Layer 11 of a small transformer language model trained on English Wikipedia (15 layers, counted from 0, width 128).
A neuron's activation on a vector x is SiLU(gate . x) times (in . x), where the dot is the dot product.
The model reads these tokens: "3" ")" " |" " Co" "le" " Field" "h" "ouse" " College" " Park" "," " Mary" "land" " |\n" "|" " Feb" " " "2" "," " "

The vector x that enters this layer's MLP at each token. A number n stands for n times 0.071.
0 "3": 24 20 9 -4 -8 8 -2 -3 1 -4 0 13 -8 6 7 -9 -13 -16 -23 19 -20 21 5 -14 -10 -3 -6 -2 3 -30 12 5 -5 1 13 -1 -13 -1 -4 5 5 -16 -3 -6 -95 13 7 3 22 -1 7 12 9 1 -10 -10 -11 5 17 -2 14 -9 -25 7 -6 13 -7 20 -12 -7 -3 -4 -1 -7 15 -15 -14 -22 0 0 8 -7 8 -7 -5 21 -14 40 0 5 14 5 15 -16 8 -4 -8 14 -3 18 7 21 -13 -6 -2 -25 -21 16 6 -10 1 31 23 18 -16 16 -8 -2 10 5 -1 2 16 -12 11 2 7 -17
1 ")": 25 13 6 6 -23 4 5 -5 -8 -6 4 28 3 3 -1 -5 -12 -23 -28 36 -3 21 6 -1 -7 -2 -8 -7 -12 -46 -2 -6 2 7 11 0 -11 -2 -6 -5 0 2 5 -11 -84 10 9 7 13 -7 1 -2 2 -3 -18 7 -22 8 15 -11 11 -15 -28 9 -7 8 -9 7 -27 -12 -8 5 3 2 -1 -2 -2 -25 2 3 1 -4 14 -4 -11 14 -24 28 15 12 7 7 8 0 10 6 -15 3 2 23 2 15 -12 0 4 -10 -12 8 0 -6 -2 35 33 22 -18 13 -19 -4 11 11 -7 9 0 -13 8 10 -2 -12
2 " |": 30 8 15 6 -3 7 7 0 -8 -15 3 30 8 11 1 8 -18 -18 -28 31 33 23 1 -11 -1 0 -13 -5 -10 -62 3 -5 4 -10 17 2 -17 -4 1 4 5 1 1 -3 -56 1 5 2 -2 -14 17 11 12 -4 -19 6 -31 -12 23 -11 11 -1 -12 1 4 24 6 1 -12 -2 -7 -15 5 7 25 -4 -1 -24 -1 13 1 -8 0 2 -18 13 -17 48 10 -3 -12 0 5 10 7 4 -14 15 -2 -2 2 12 -16 12 4 -4 -10 4 -7 -12 -1 20 24 1 -18 11 -12 -4 19 5 0 7 8 -24 15 6 12 -16
3 " Co": 13 -2 25 -21 -15 0 33 -2 20 -25 -34 0 24 -14 -16 9 15 -10 -19 9 14 -15 23 11 27 43 7 9 13 10 14 2 -27 -10 20 3 17 10 8 7 -9 34 -10 -5 -27 17 -3 -8 7 2 44 1 -18 -8 0 7 -17 -10 16 -6 -8 24 5 -2 -12 3 2 -23 28 16 -19 15 17 -9 -4 10 -8 -22 3 -2 -7 -7 17 29 -35 1 0 11 19 -9 10 -12 19 -2 1 -12 11 -12 -12 22 19 16 -3 -28 -1 13 -18 33 -20 15 13 27 24 17 -6 24 8 -33 -6 -7 -17 8 12 -25 10 -6 -9 -10
4 "le": 11 1 -21 -18 -19 -10 16 -18 -26 -6 -12 -5 35 -16 -26 4 -2 10 -5 27 -18 2 11 -2 8 -9 -7 -12 14 11 -18 -1 -5 -1 24 -21 17 21 -12 16 -18 2 -26 -16 -29 -1 -12 -19 -6 -7 21 -11 -30 27 17 -12 -8 15 -4 0 14 -10 -17 -23 17 9 -1 -19 11 -14 -11 -17 10 -27 -21 12 -12 -5 32 -12 -8 11 14 11 -25 -17 7 0 -14 -13 5 -12 12 17 2 -18 5 -4 -13 -9 2 -2 0 4 -18 7 -7 -7 -28 -36 -18 42 20 -4 -15 2 19 -17 -27 -3 -41 -27 -2 -34 -32 -22 -31 -24
5 " Field": 26 14 -46 4 11 -17 -5 17 5 9 -16 31 0 -20 -3 -3 19 6 8 13 -23 -3 -24 6 -1 11 -10 9 9 -24 -11 1 1 -10 1 0 4 5 -16 17 -33 -6 5 4 -20 -5 32 -10 1 9 -2 -4 6 -6 0 25 12 8 24 -16 7 0 7 21 4 -3 5 -33 17 -26 20 -24 8 10 2 -8 -27 -27 13 -16 15 6 -19 -10 -26 -33 12 10 -14 -9 7 -3 -19 -9 -14 11 19 -1 -3 -21 24 30 -8 -22 -16 13 -9 -1 -9 -3 -17 11 35 17 8 -5 -1 -8 -51 -50 -11 -22 10 -24 -21 -13 -20 -10
6 "h": -19 -10 -10 29 -24 -5 42 -8 -11 -15 -7 -5 3 -37 0 5 11 10 10 35 5 5 7 1 6 9 -15 21 4 -10 12 14 -24 -4 4 3 7 9 -13 -17 -10 -31 -22 5 1 2 4 -4 -37 7 9 11 3 -1 13 -1 4 -7 8 -15 3 5 -17 22 8 28 -4 -42 -6 -27 17 -8 -12 7 -17 19 -11 6 -7 16 -1 13 20 20 12 -37 -24 11 -34 3 2 11 -29 -13 6 3 -1 30 -14 -12 -7 17 -16 -4 3 26 -11 -5 -20 4 -15 20 21 22 -13 -11 -6 -6 17 -31 -24 -4 -49 11 57 -19 -1 15
7 "ouse": -8 4 -17 1 13 -18 20 -10 1 2 6 -8 -14 -5 1 -3 0 -21 7 18 -34 -20 9 4 15 4 -9 41 22 -33 -18 -2 24 6 20 13 19 -13 -27 -3 -15 -8 17 -12 -21 -7 10 -16 17 -10 7 -24 -9 2 20 14 10 9 20 -7 5 -20 8 -5 6 -15 4 -11 18 3 11 0 23 2 5 -5 -9 -52 11 5 -12 22 -2 17 -10 -2 9 31 -9 3 21 21 -15 6 -6 5 47 -12 14 -12 31 7 -2 -13 -8 3 3 -16 -5 -26 -16 14 25 7 -3 -15 3 -38 -37 -44 -11 26 -6 -11 -5 -15 2 -20
8 " College": 8 -28 -41 4 -6 -36 9 -12 19 -4 -23 -24 -2 -11 -22 -6 -11 -29 7 29 -32 18 -7 3 7 11 -3 28 39 -25 -16 -1 12 -2 -8 7 8 -2 1 15 -15 -13 10 -5 -43 7 4 -11 7 12 -2 -3 -13 -1 8 10 9 10 20 -1 -3 -10 -5 13 -8 8 9 -41 17 -2 14 -4 5 -1 5 -17 -20 -19 22 -13 11 19 -15 10 -18 6 -8 26 -32 16 22 -10 -25 -9 3 -3 11 13 16 -10 2 38 -18 -15 -13 10 13 5 -10 -2 -1 10 27 23 -21 -12 23 -26 -26 -34 -2 -5 8 -3 13 -11 -9 -16
9 " Park": 20 8 -12 -17 -3 -21 7 18 -8 12 -5 2 1 9 3 31 -9 -16 13 14 -31 24 -20 0 26 24 -22 35 14 -28 -19 10 3 -7 -1 6 14 -2 -23 38 -1 3 -9 16 -25 2 0 -18 -14 2 7 0 -9 -21 -6 8 16 -4 22 -20 4 -9 -11 16 -7 -11 -10 -38 4 4 15 -12 32 3 -7 10 -35 -24 21 -23 -5 10 -12 22 1 16 9 4 -4 0 29 14 -26 -10 -11 9 37 20 -2 -16 7 17 -7 -4 9 -11 19 -20 -21 8 -9 9 27 15 3 -18 8 -4 -44 -41 4 -14 7 -17 -4 16 -3 -10
10 ",": 12 -16 0 -17 18 -7 17 -9 -10 -5 9 -21 15 -19 15 3 -8 -23 -10 14 7 24 -20 6 3 -3 -7 7 -16 -52 -23 13 23 -10 -19 9 -1 8 -23 6 3 -30 9 0 -25 3 19 -17 15 8 7 -11 -10 -15 -29 -18 -27 0 15 10 10 -5 -10 9 -15 -12 12 13 -16 -15 1 3 22 13 13 -27 -27 -18 33 12 11 17 5 24 -17 -1 -18 39 -30 -16 18 1 -25 -15 -3 -8 10 -22 8 -5 18 9 4 -21 15 -3 22 -6 -19 1 -8 4 27 -2 -11 -3 7 8 3 -17 2 -13 -15 -21 33 -4 -4 -5
11 " Mary": 3 -33 6 8 -4 30 10 11 27 3 -8 -11 10 -4 3 25 -15 -19 -8 17 3 -2 -10 11 31 5 11 13 15 13 7 9 -11 -34 19 29 -21 -1 -1 8 2 3 1 -17 -32 21 -14 -10 5 10 20 -17 -18 -20 -15 -9 6 1 3 0 8 -3 -9 -4 -7 -6 23 -39 21 10 -24 -6 30 10 13 6 -13 -5 0 -22 -30 13 -17 7 12 12 -29 9 -25 23 15 -17 -33 11 5 -12 25 -1 19 15 -7 7 -14 12 1 -7 0 2 -44 -27 -9 10 21 17 -4 -10 30 -38 9 -38 12 -39 7 -6 -1 -5 -19 -5
12 "land": 8 -42 -19 -12 -19 12 -11 -6 2 2 18 9 -2 -7 0 -17 -34 -15 -14 31 -20 -23 -12 8 17 -13 -12 32 27 -26 9 -6 14 -1 23 -14 -4 -31 -9 30 1 3 -31 -13 -50 17 8 -27 12 -5 21 -14 -9 -5 -6 9 12 12 11 -5 2 -6 26 0 -8 -23 17 8 2 7 -4 -13 28 13 -4 -29 -11 20 5 -9 -19 16 -43 17 -4 -4 16 1 -17 5 24 15 -17 -11 -4 11 12 -12 9 -10 7 -6 11 -11 0 -8 -14 -6 -24 -19 -12 -16 -1 12 0 -8 9 -29 -17 -36 -2 -5 13 -22 1 5 -8 8
13 " |\n": 21 7 16 5 -19 9 24 0 3 -7 12 27 -12 21 0 10 9 -34 -50 48 -3 9 -3 -5 -11 -4 -4 -7 -11 -33 1 -17 1 -1 11 9 -13 -1 4 9 14 -16 6 -10 -58 21 16 -4 11 -7 10 20 17 0 -5 17 -21 -12 2 5 19 2 -5 2 3 10 -3 11 -48 -4 3 -18 2 9 21 -14 -11 -17 9 12 3 -30 10 -6 -14 11 -5 32 8 8 1 9 -7 13 22 -7 -30 23 -7 3 22 26 -8 10 10 -11 2 -3 3 6 -6 22 28 6 -12 16 -8 -2 25 20 -5 10 14 -20 -1 3 5 -2
14 "|": -5 -10 -8 14 39 -12 34 -3 -13 17 22 -13 -2 8 33 21 -4 -13 0 22 18 6 -1 -5 -2 -12 12 7 15 -62 11 -13 7 -37 9 17 7 -6 -12 15 -1 -8 -18 -12 -33 13 -9 2 -3 0 5 8 -4 -4 -27 7 -29 -15 4 -1 2 20 1 6 -7 17 -5 -16 0 -10 9 -6 -3 5 15 3 -1 -12 24 0 9 -7 -25 1 -15 3 13 -7 22 6 -1 -5 -2 7 31 7 2 -7 -6 -3 1 -18 -41 15 -5 -2 3 11 -20 -6 -15 11 13 19 -4 20 30 -26 -9 22 3 22 -5 -28 30 12 4 -18
15 " Feb": 17 -18 33 31 3 11 -11 23 -1 15 -16 -2 -13 -5 -19 14 4 -10 30 14 -8 -9 -2 -18 38 13 -14 -32 -13 10 -4 28 -4 -11 31 9 2 25 -1 12 -20 -10 18 -24 -3 26 -15 2 17 -2 4 -5 23 2 -16 -2 -13 -26 4 1 25 22 8 -10 -20 -5 -3 0 8 12 18 4 -8 -12 -7 2 1 -9 27 -28 3 7 -26 -11 -8 -6 -36 13 15 10 11 -13 -22 -2 16 -8 -27 5 -24 -2 -20 -9 -1 -9 33 -42 1 6 -13 -32 -18 42 4 16 32 23 17 -24 -32 2 -13 -8 -4 17 0 -19 -13 23
16 " ": -19 -6 26 6 13 9 -8 12 -1 32 17 -27 -24 -1 1 -7 11 -17 -17 8 -15 -34 -14 -1 -2 2 -14 9 10 -10 2 -21 19 9 21 11 6 9 -20 8 -16 -1 -5 20 3 9 -11 -41 -12 23 -16 -1 11 -1 15 0 -2 -32 -23 6 28 0 0 -5 -2 -13 -15 11 -20 -6 13 1 -9 8 33 -21 -12 20 20 -3 14 18 -19 4 -6 4 -18 -24 8 14 56 13 -19 3 -21 -38 6 7 -36 -9 1 1 5 -28 0 -12 11 -1 7 -15 -5 31 9 19 16 14 -32 -5 0 1 -20 -8 23 -23 8 -23 3 -13
17 "2": -4 -24 19 -3 27 3 -9 10 -12 22 17 -24 3 -12 18 -19 16 -16 3 -15 -25 -30 -9 -11 17 3 -7 20 -1 -25 6 3 -2 16 8 20 -6 -7 -23 2 -6 -25 6 13 -34 2 -14 17 0 12 -31 -14 13 -2 11 10 11 -18 -32 -1 14 8 6 7 -14 -12 -6 4 8 -16 24 -16 -31 -6 1 -46 -35 17 20 -21 17 3 -17 9 -4 12 -11 -14 15 7 36 13 -7 -14 19 -42 17 25 -16 -17 10 -1 7 -18 6 23 3 -6 3 -8 3 15 15 3 5 28 8 -18 -11 -9 -7 -10 17 -21 5 -7 1 -1
18 ",": -22 -2 28 -1 18 -9 7 10 -22 20 12 -38 -28 -18 -14 8 5 -5 13 -16 -7 -8 -27 16 -13 -2 -1 4 -16 -53 -15 4 20 -21 14 6 6 -5 -30 4 4 -23 -5 -18 13 13 -2 -17 1 10 -7 -21 1 5 -6 -30 -34 -12 -5 4 8 18 6 2 -1 -20 7 -6 -16 4 26 0 -21 18 15 -17 -15 -16 -4 6 18 3 -5 7 -20 3 -15 14 -3 6 17 8 -30 -4 2 -35 16 -8 -18 15 10 2 -2 -31 4 2 29 2 9 -24 1 23 -6 23 -8 -3 23 -11 5 1 3 13 -10 -27 22 -4 -8 33
19 " ": -3 -11 15 15 -2 3 13 19 -24 26 1 -27 -30 17 0 1 7 -29 -29 12 8 -19 0 11 -25 -3 4 -2 15 3 4 -30 23 -23 8 -3 -9 4 -14 5 25 1 -8 2 -24 16 -7 -46 -7 -7 5 2 -1 15 -14 5 -17 -26 2 15 25 14 2 6 1 3 3 -12 -65 10 1 -10 26 14 34 -12 -5 -10 -6 2 14 16 -8 -10 -9 13 -12 2 8 -5 62 15 -5 1 8 -29 2 1 -30 -5 9 7 -4 -9 0 -15 -2 10 -8 -9 -4 26 12 10 5 5 -18 8 4 -6 -27 -6 7 -23 18 -19 2 -3

Each question shows the input weights of one neuron of the MLP. A number n stands for n times 0.0055.

n147 gate: 5 11 -3 -5 -18 9 6 -5 3 -12 -26 -12 6 16 -47 -20 11 40 -14 -28 11 34 20 -26 4 -6 -54 -6 -39 29 -13 5 16 -27 -26 -18 -4 -4 25 -16 -1 48 -17 19 15 35 14 2 -36 -6 7 35 4 15 -7 9 20 -16 -21 -9 14 0 26 -16 -21 -24 -4 14 -7 35 -25 -10 5 -2 2 -28 -12 -4 -7 -6 4 13 4 3 38 -3 -31 15 -33 12 2 -13 26 -33 43 -9 36 -3 8 9 15 5 -33 16 -18 -2 -17 -4 -2 -11 38 10 -24 -34 -46 12 -26 -35 35 3 -1 -16 16 25 -22 -6 -10 -7
n147 in: 10 -19 2 7 -39 25 16 4 3 4 -2 1 -34 10 -7 -12 12 54 9 0 1 15 38 -12 -1 -2 -4 19 -44 7 11 21 -46 -14 -6 -5 -12 -39 -25 -4 30 -31 -11 -5 24 42 50 -14 -7 4 -13 4 11 21 -24 -15 15 -3 -28 19 17 -25 -1 -51 -11 -3 -3 -11 7 -31 19 6 -28 2 -1 -1 -1 31 -33 -20 -11 -16 10 -14 -8 -9 4 -14 7 -17 -19 -8 4 -1 19 22 0 -18 -13 -29 16 -2 20 2 8 49 4 -25 -20 2 5 1 -16 37 -34 -6 2 5 70 20 -1 16 0 3 -2 16 17 44
On which token does it fire most? 8 " College"

n14 gate: -16 42 -1 5 -3 -13 -33 -52 30 4 -46 14 7 22 2 -22 61 -32 -7 -5 7 1 7 6 19 8 29 -16 10 7 9 -12 -68 42 41 11 -20 22 2 1 -2 -22 -12 -10 21 3 -11 11 11 10 -3 2 -8 0 7 -8 6 17 -14 4 16 12 39 22 -18 -3 6 -29 38 -20 43 -14 -19 20 -4 10 -4 0 10 -26 -21 -22 -30 -13 -6 0 -33 -9 13 -12 6 -8 -1 6 4 22 6 19 4 -1 -7 -24 8 -3 -38 -14 -13 9 13 28 21 -36 8 18 -8 2 35 -8 39 -17 -20 -7 -41 7 11 -6 10 12
n14 in: 1 -7 -17 7 23 21 43 -1 -10 -22 -4 21 -13 -13 -14 34 -54 -18 1 -9 11 -15 -12 -42 14 1 8 17 6 4 -36 18 -5 36 4 -19 37 -8 6 22 -30 22 -2 -20 29 -2 -14 45 -7 17 9 -4 -20 24 -9 -8 19 -21 -12 32 6 4 -19 -17 5 2 -16 -19 29 -5 7 20 -32 4 -14 -34 -8 27 -38 12 47 18 -40 -4 2 -21 -4 -1 -2 -4 41 -9 12 -2 -10 -23 -32 16 -22 -1 21 6 8 32 6 -20 -9 23 -1 -2 -27 37 8 37 8 -12 -3 12 50 2 -13 -15 4 8 2 -5 7 -8
On which three tokens does it fire most, strongest first? 6 "h", 15 " Feb", 17 "2"

n178 gate: -26 -2 19 -29 11 -15 -6 -26 31 -12 -5 -3 -13 22 -1 -25 -21 -16 1 -12 -23 -5 23 6 12 14 -23 44 7 -5 -31 -3 -1 -21 31 -2 13 25 31 38 7 -9 -19 0 9 -9 25 25 14 50 -24 13 10 2 32 -16 -9 -21 -10 -29 -7 12 -25 35 3 3 13 -17 -44 -2 39 3 20 -5 7 29 -3 -19 -7 -49 -12 8 -3 25 4 26 -22 25 7 -33 0 -1 -3 -12 -11 -3 15 2 44 -6 -30 0 22 -16 -8 -4 15 7 -36 24 -4 11 1 -15 8 14 -9 3 -6 3 7 13 -11 -21 16 -17 29 -22
n178 in: 36 -4 -14 35 -19 -5 22 15 -25 6 -9 8 12 -7 5 -13 -18 -13 -20 -22 -20 -18 -26 -16 7 -3 -3 28 35 -25 12 -23 -42 -14 -32 -8 0 -1 34 40 12 -27 44 -14 4 14 8 -1 -18 45 -35 15 9 20 -1 21 11 -7 3 23 -19 -3 -13 -6 -15 1 -5 22 26 -41 25 -9 9 1 26 13 -13 4 8 -6 -1 26 -8 -2 19 -17 -29 20 45 -15 2 5 -8 -33 4 -13 2 16 -22 -3 1 10 -16 21 2 33 15 4 -9 9 -1 11 -4 25 13 7 3 13 6 -1 -49 26 21 -23 33 8 -5 -43
On which token does it fire most? 8 " College"

n65 gate: 7 -15 20 -10 -1 28 9 -19 17 9 5 -8 17 -29 13 16 -7 -18 15 1 -10 9 8 -5 16 -10 -3 20 -34 -23 5 40 -20 -9 -9 -2 -20 -4 52 -2 27 -4 -33 -24 -7 24 19 5 -14 7 8 34 10 18 34 7 -12 3 23 -21 -4 18 7 18 -42 -2 -33 58 18 -4 16 -11 0 19 6 -20 -29 5 29 4 -6 -42 -17 -1 25 17 -5 14 -32 21 -10 -27 -4 19 -21 -2 -16 0 19 18 11 25 -4 26 13 -8 16 17 -25 -16 -24 20 15 -2 3 2 -7 2 -5 -25 -1 21 -28 11 35 -2 -37 -23
n65 in: -8 32 -7 -29 -4 -72 33 16 -2 -11 12 -17 -14 -8 -12 -31 4 -9 -13 -19 -12 10 -39 4 -42 0 2 6 19 7 40 -16 -34 8 38 10 44 7 32 -3 16 -12 -2 6 -27 -11 -22 -5 15 10 -11 13 -6 -19 -10 -9 -12 26 31 -18 44 -18 -44 -1 -17 -20 7 -1 -18 -11 -2 -20 5 1 2 27 -22 7 -21 20 8 -15 19 -17 -25 -32 13 -6 15 -27 4 12 0 3 -6 8 -12 8 -7 24 14 8 20 9 -1 -25 22 15 5 25 -8 4 20 45 -2 28 26 9 0 -36 -25 -13 24 -18 13 -8 -15 -7
On which two tokens does it fire most, strongest first? 0 "3", 13 " |\n"

n22 gate: 10 -9 15 -17 -18 14 10 20 20 22 -14 -33 6 -5 24 15 -32 17 -25 -23 -18 4 20 0 19 17 -21 15 37 5 3 -33 13 41 10 -5 13 -15 5 11 10 -9 2 -17 8 30 27 33 3 -7 11 3 -10 24 -40 -13 -6 8 46 -6 -11 -18 -2 -11 -23 -5 15 11 -12 16 -27 -18 -22 8 3 9 28 -2 -2 28 30 34 15 29 -13 -2 2 7 14 -42 -26 -10 5 16 2 20 -21 9 -23 1 -11 13 -3 14 36 -20 21 -3 15 -13 -14 -6 -1 -3 -2 5 25 27 3 -19 23 -9 -16 5 -22 -13 4 -2
n22 in: 21 4 -12 -14 13 27 -13 -2 5 15 26 -4 -45 -25 31 -2 4 -5 -46 -4 8 -22 -26 -3 11 -29 -5 -7 -28 -26 -32 -4 38 1 -3 3 12 -6 7 37 10 22 23 -6 25 -17 -21 20 8 -11 -12 -16 -12 -20 -13 24 23 -3 2 58 19 10 -13 3 6 21 -4 12 27 9 -3 -7 23 -8 8 27 34 -23 16 16 3 -6 32 7 3 -12 -6 5 9 -38 16 3 -21 -25 -2 18 -12 9 -46 -20 -4 20 -1 10 -6 -5 0 -19 7 -3 -24 18 -9 26 3 -3 -7 11 14 26 16 18 -10 -16 -1 -7 -4 10
On which token does it fire most? 10 ","

n287 gate: -1 -29 30 -19 3 -8 -11 -11 6 -11 37 0 19 -3 7 -10 3 -15 11 7 -28 12 -7 -42 -41 -16 -18 25 18 3 17 35 8 5 -33 -34 -4 1 25 29 -2 14 18 -31 25 15 17 22 -17 -41 -16 61 34 -17 -3 -33 -2 0 -60 -17 8 58 26 21 -26 43 5 -3 -10 30 31 27 6 -45 35 -29 8 16 -28 -12 19 -26 9 -9 37 -11 1 -44 -19 16 3 13 16 -33 11 6 -2 -10 27 -7 -14 3 -41 -41 -27 -40 -25 10 19 -21 -9 -12 -45 23 -15 -7 -32 -15 30 -24 21 26 8 38 18 35 -9 -21
n287 in: -9 38 -7 -12 46 3 -36 10 7 37 -2 -9 12 6 18 -17 -3 -9 -9 12 8 21 14 -24 -17 8 -30 35 -23 -7 66 -19 21 11 15 26 -50 26 -10 -13 -28 -5 1 -1 -9 44 3 8 3 4 -1 -14 -8 26 16 22 -10 15 48 5 -7 8 -28 -11 24 -16 3 -5 -3 25 29 -10 -18 -11 5 -9 -1 19 0 51 -49 -8 8 -5 -1 14 -5 20 39 -18 4 15 18 -7 24 -39 -13 20 -15 14 -1 2 -6 -2 14 -7 -12 -16 -6 3 -38 -49 30 18 24 -37 35 14 -21 6 -58 -37 19 -25 -25 -29 13 18
On which token does it fire most? 0 "3"

n225 gate: 12 16 21 10 -37 1 18 18 -4 14 -31 20 8 20 -13 15 -5 -41 4 -7 6 1 56 39 -7 -45 -46 2 -1 26 9 -7 -1 0 -8 1 -30 -1 24 -19 24 9 22 14 6 13 -18 -4 5 -5 0 1 -29 -32 -7 25 -1 34 -1 19 -5 49 -29 11 30 -31 3 -7 -26 11 -35 -21 -17 -17 19 -19 31 40 15 -13 -15 20 27 -11 4 -7 -26 -6 -35 15 -2 -23 -1 29 -26 -10 -16 12 -30 6 17 -27 -28 28 20 -11 -1 39 -6 22 6 7 -8 -31 16 -43 -50 3 27 14 -22 -23 -23 34 25 13 0 39
n225 in: -38 -15 19 -43 37 6 -1 39 -8 -29 21 1 -25 29 17 22 -25 3 6 -6 -5 10 41 19 -17 6 -6 -22 17 -39 22 2 48 -15 22 -9 29 5 -8 -16 25 56 -23 34 21 4 10 -5 -14 -17 -13 21 -9 9 0 -8 25 7 -18 0 -6 44 16 29 20 -10 -16 -4 52 -6 50 -5 20 23 -14 -33 -5 11 -1 -10 6 20 14 4 35 0 -20 26 -8 -22 -6 3 15 4 1 -4 -12 -5 1 -15 -29 15 -32 -21 8 8 -5 31 -6 26 4 40 44 24 -6 3 -4 0 -13 -19 16 28 -8 26 9 -20 -1 -28
On which three tokens does it fire most, strongest first? 19 " ", 6 "h", 4 "le"

n98 gate: 31 -11 2 -6 -22 -2 5 -17 -27 -21 -12 15 -35 31 -26 -4 15 -46 1 -8 -4 37 6 37 32 -7 14 29 4 1 -13 16 -3 31 -23 -11 17 -14 45 -9 -28 -7 -8 -3 -16 -5 -21 35 14 -11 -5 -13 7 13 10 -11 9 -10 -10 20 -5 -67 -10 14 10 -8 1 9 16 -12 5 -3 -14 25 26 31 9 12 34 0 21 46 -38 -2 -3 -1 8 3 -28 9 -2 19 -28 -10 -5 21 1 11 -19 -6 18 -1 10 -9 -5 14 -6 -18 42 27 -22 18 26 9 -12 -16 32 -3 -2 14 41 -8 -25 6 27 18 8 -1
n98 in: 11 -40 -14 -33 28 26 -15 4 -1 8 19 9 -11 -9 -8 7 8 10 -39 13 1 -8 -9 -7 9 45 35 -26 -4 12 -6 -17 -6 -4 2 -25 -5 2 -3 29 -19 -19 -25 -33 -13 -7 18 -10 34 4 15 10 -1 1 42 18 13 6 -14 -8 -14 11 8 8 -8 -9 1 -32 25 -10 4 -11 27 12 -5 2 -23 24 27 3 18 -11 -7 -7 6 -5 2 14 -46 3 -43 10 -15 -24 41 25 20 4 29 2 -24 -4 -1 -3 14 -2 -3 -58 -20 -10 -9 8 2 21 23 4 -17 12 -1 -2 14 -13 16 -2 23 1 -3 7
On which two tokens does it fire most, strongest first? 8 " College", 9 " Park"

n15 gate: -34 29 37 -3 0 16 -56 -34 -4 -15 -2 28 -23 45 9 -38 16 -7 -7 -17 -56 19 20 -27 -19 19 -4 -20 25 -45 29 -19 -33 10 -26 -15 -13 31 -9 1 17 28 29 8 5 -10 -27 19 -39 -9 -4 -3 1 -14 -19 -22 -4 -9 -5 2 7 4 37 -14 26 38 -1 -1 -15 -21 -2 -14 -4 -9 -28 -18 -5 3 -17 -8 -3 -6 -12 5 5 -22 -2 -9 -23 -4 -19 23 13 -5 3 4 -8 32 28 -6 5 -2 5 -11 -15 -2 22 26 6 11 9 0 15 -2 18 8 -29 -14 -25 2 -15 29 8 8 27 -30 -39 -37
n15 in: 23 -3 7 7 -9 -25 32 0 -30 2 -24 -5 6 -10 0 10 4 41 2 17 21 -12 4 17 6 -18 -21 -27 -25 16 -12 10 -14 -6 12 18 18 16 -3 4 4 -33 4 -10 3 26 15 -23 36 1 -5 38 -26 1 14 -2 -29 23 7 1 -19 -5 23 -14 6 -31 -16 -21 13 -8 -36 12 -6 31 26 28 -18 -12 2 17 -15 -14 -9 -22 -47 -13 36 21 -38 -24 11 -4 -6 17 -38 -3 -29 0 -2 10 52 23 10 -9 14 -37 7 8 -6 -23 2 -12 1 -10 -25 -24 2 -23 24 -9 9 26 41 7 -13 -10 -16 18
On which token does it fire most? 13 " |\n"

n250 gate: -2 28 -4 -1 19 -23 10 17 -15 6 -1 7 -5 -7 5 -1 -7 4 -6 11 -19 -9 8 7 -1 11 2 -7 31 -17 -28 -51 -60 13 -1 4 19 -5 3 1 5 -14 36 -5 7 13 -41 16 23 30 6 10 -15 7 -2 -22 -8 -29 17 -2 -12 9 -38 -18 29 -14 0 -16 -9 24 6 2 9 26 -2 -13 7 -19 -4 -24 8 1 -3 -9 -17 5 -17 20 18 -15 8 20 3 -17 14 -11 15 44 18 -18 15 1 44 8 29 17 -13 13 70 35 -14 -1 32 53 39 10 6 22 -11 -29 24 14 -2 4 5 13 -5 -28
n250 in: 11 -43 -17 -4 17 -7 -11 5 -24 21 -4 25 12 18 -18 18 -2 5 2 -17 -7 -10 -3 -3 -17 9 17 15 -43 8 27 27 7 -14 23 3 -7 16 -14 16 -13 15 -9 15 -12 -15 17 9 -3 -55 27 -8 -10 7 10 15 27 41 -9 21 25 5 -12 5 29 -25 1 -31 8 -21 12 -9 -6 -32 15 18 -2 1 -2 0 12 7 -7 -5 -12 -7 6 -15 1 30 19 -5 17 1 2 17 20 17 17 -15 37 -7 14 -23 2 2 -45 -26 17 -9 5 26 0 9 -2 8 -31 7 -44 3 25 -3 8 -7 -15 -17 -15 2
On which token does it fire most? 5 " Field"

n60 gate: -23 -10 13 0 -13 -20 20 19 3 -14 14 -20 -12 9 36 6 -4 34 47 -51 -1 0 -11 34 -10 -7 -22 15 -2 -20 -9 -22 -7 2 8 -18 -8 -24 -6 -12 37 -23 8 -24 9 49 36 32 3 5 -34 7 -13 2 23 8 28 -5 1 -9 -36 -32 8 13 31 -24 5 -28 11 11 -40 -6 -21 -25 -23 -29 15 18 -9 2 -4 23 -3 -7 -13 5 -7 -17 18 -46 10 -14 -2 39 22 -16 21 7 14 4 19 -9 -18 4 7 7 -34 9 41 -10 -4 -13 2 -25 -15 -11 -4 -19 -4 22 8 -10 5 -13 -21 -12 -19 37
n60 in: -15 24 40 21 21 33 14 -4 -25 6 31 16 32 -51 1 47 -17 13 -15 -7 -15 1 -15 -9 16 30 -7 1 -5 19 21 -4 -33 -8 8 -21 -13 11 24 -3 6 -12 45 -35 2 -12 -12 9 -23 -32 12 14 -46 20 -2 -5 -21 28 -35 11 16 -27 -11 7 -28 10 20 8 3 -16 20 4 2 12 3 14 -27 13 -3 0 -22 -4 -9 -5 -8 34 -8 -16 -2 24 -8 -5 8 -14 1 -16 7 -9 -17 50 14 20 -22 -7 -1 10 20 0 0 -8 -3 1 6 5 -24 2 35 27 30 2 -46 -2 -18 14 5 15 -13 -22
On which token does it fire most? 18 ","

n222 gate: 14 25 13 55 -17 -6 8 -36 16 15 -14 44 23 18 13 -30 -5 -25 36 -7 35 -19 -40 -31 10 21 -1 6 18 6 -30 -11 -14 14 -21 -18 17 27 17 -6 20 17 -4 -5 41 -11 -11 28 6 14 9 -4 18 8 45 23 26 -5 6 21 -3 -44 -10 -31 -5 34 8 0 -30 41 29 -3 -25 -24 -12 -29 3 9 -11 -13 -9 21 -46 -5 9 -12 20 -18 -9 -58 -22 -31 -3 14 18 13 -5 25 -18 17 15 -27 12 15 -46 -74 1 12 -17 16 1 -5 4 -8 -7 63 7 23 12 -3 0 19 -19 -7 -12 13 8 -5
n222 in: 52 1 -14 -11 -35 41 -25 -33 -21 33 -14 -31 1 -16 24 -6 -27 45 -63 4 3 -3 -26 -1 -12 1 48 17 3 1 58 17 16 1 16 -34 -7 23 -1 26 -1 10 -13 3 -28 -27 -30 4 -9 -28 -12 -12 -12 10 31 -12 17 -4 -31 -41 32 5 2 -53 -32 -34 -5 13 1 16 33 0 6 -16 5 -16 9 -12 12 -6 -2 9 18 6 2 -15 -31 40 3 34 -39 13 -16 9 11 -14 24 -31 -21 -10 33 31 -4 -15 -11 8 -3 -25 -19 -34 23 -1 -3 -4 33 -11 -10 -11 16 -16 -13 0 1 6 -16 34 -43 -8
On which token does it fire most? 14 "|"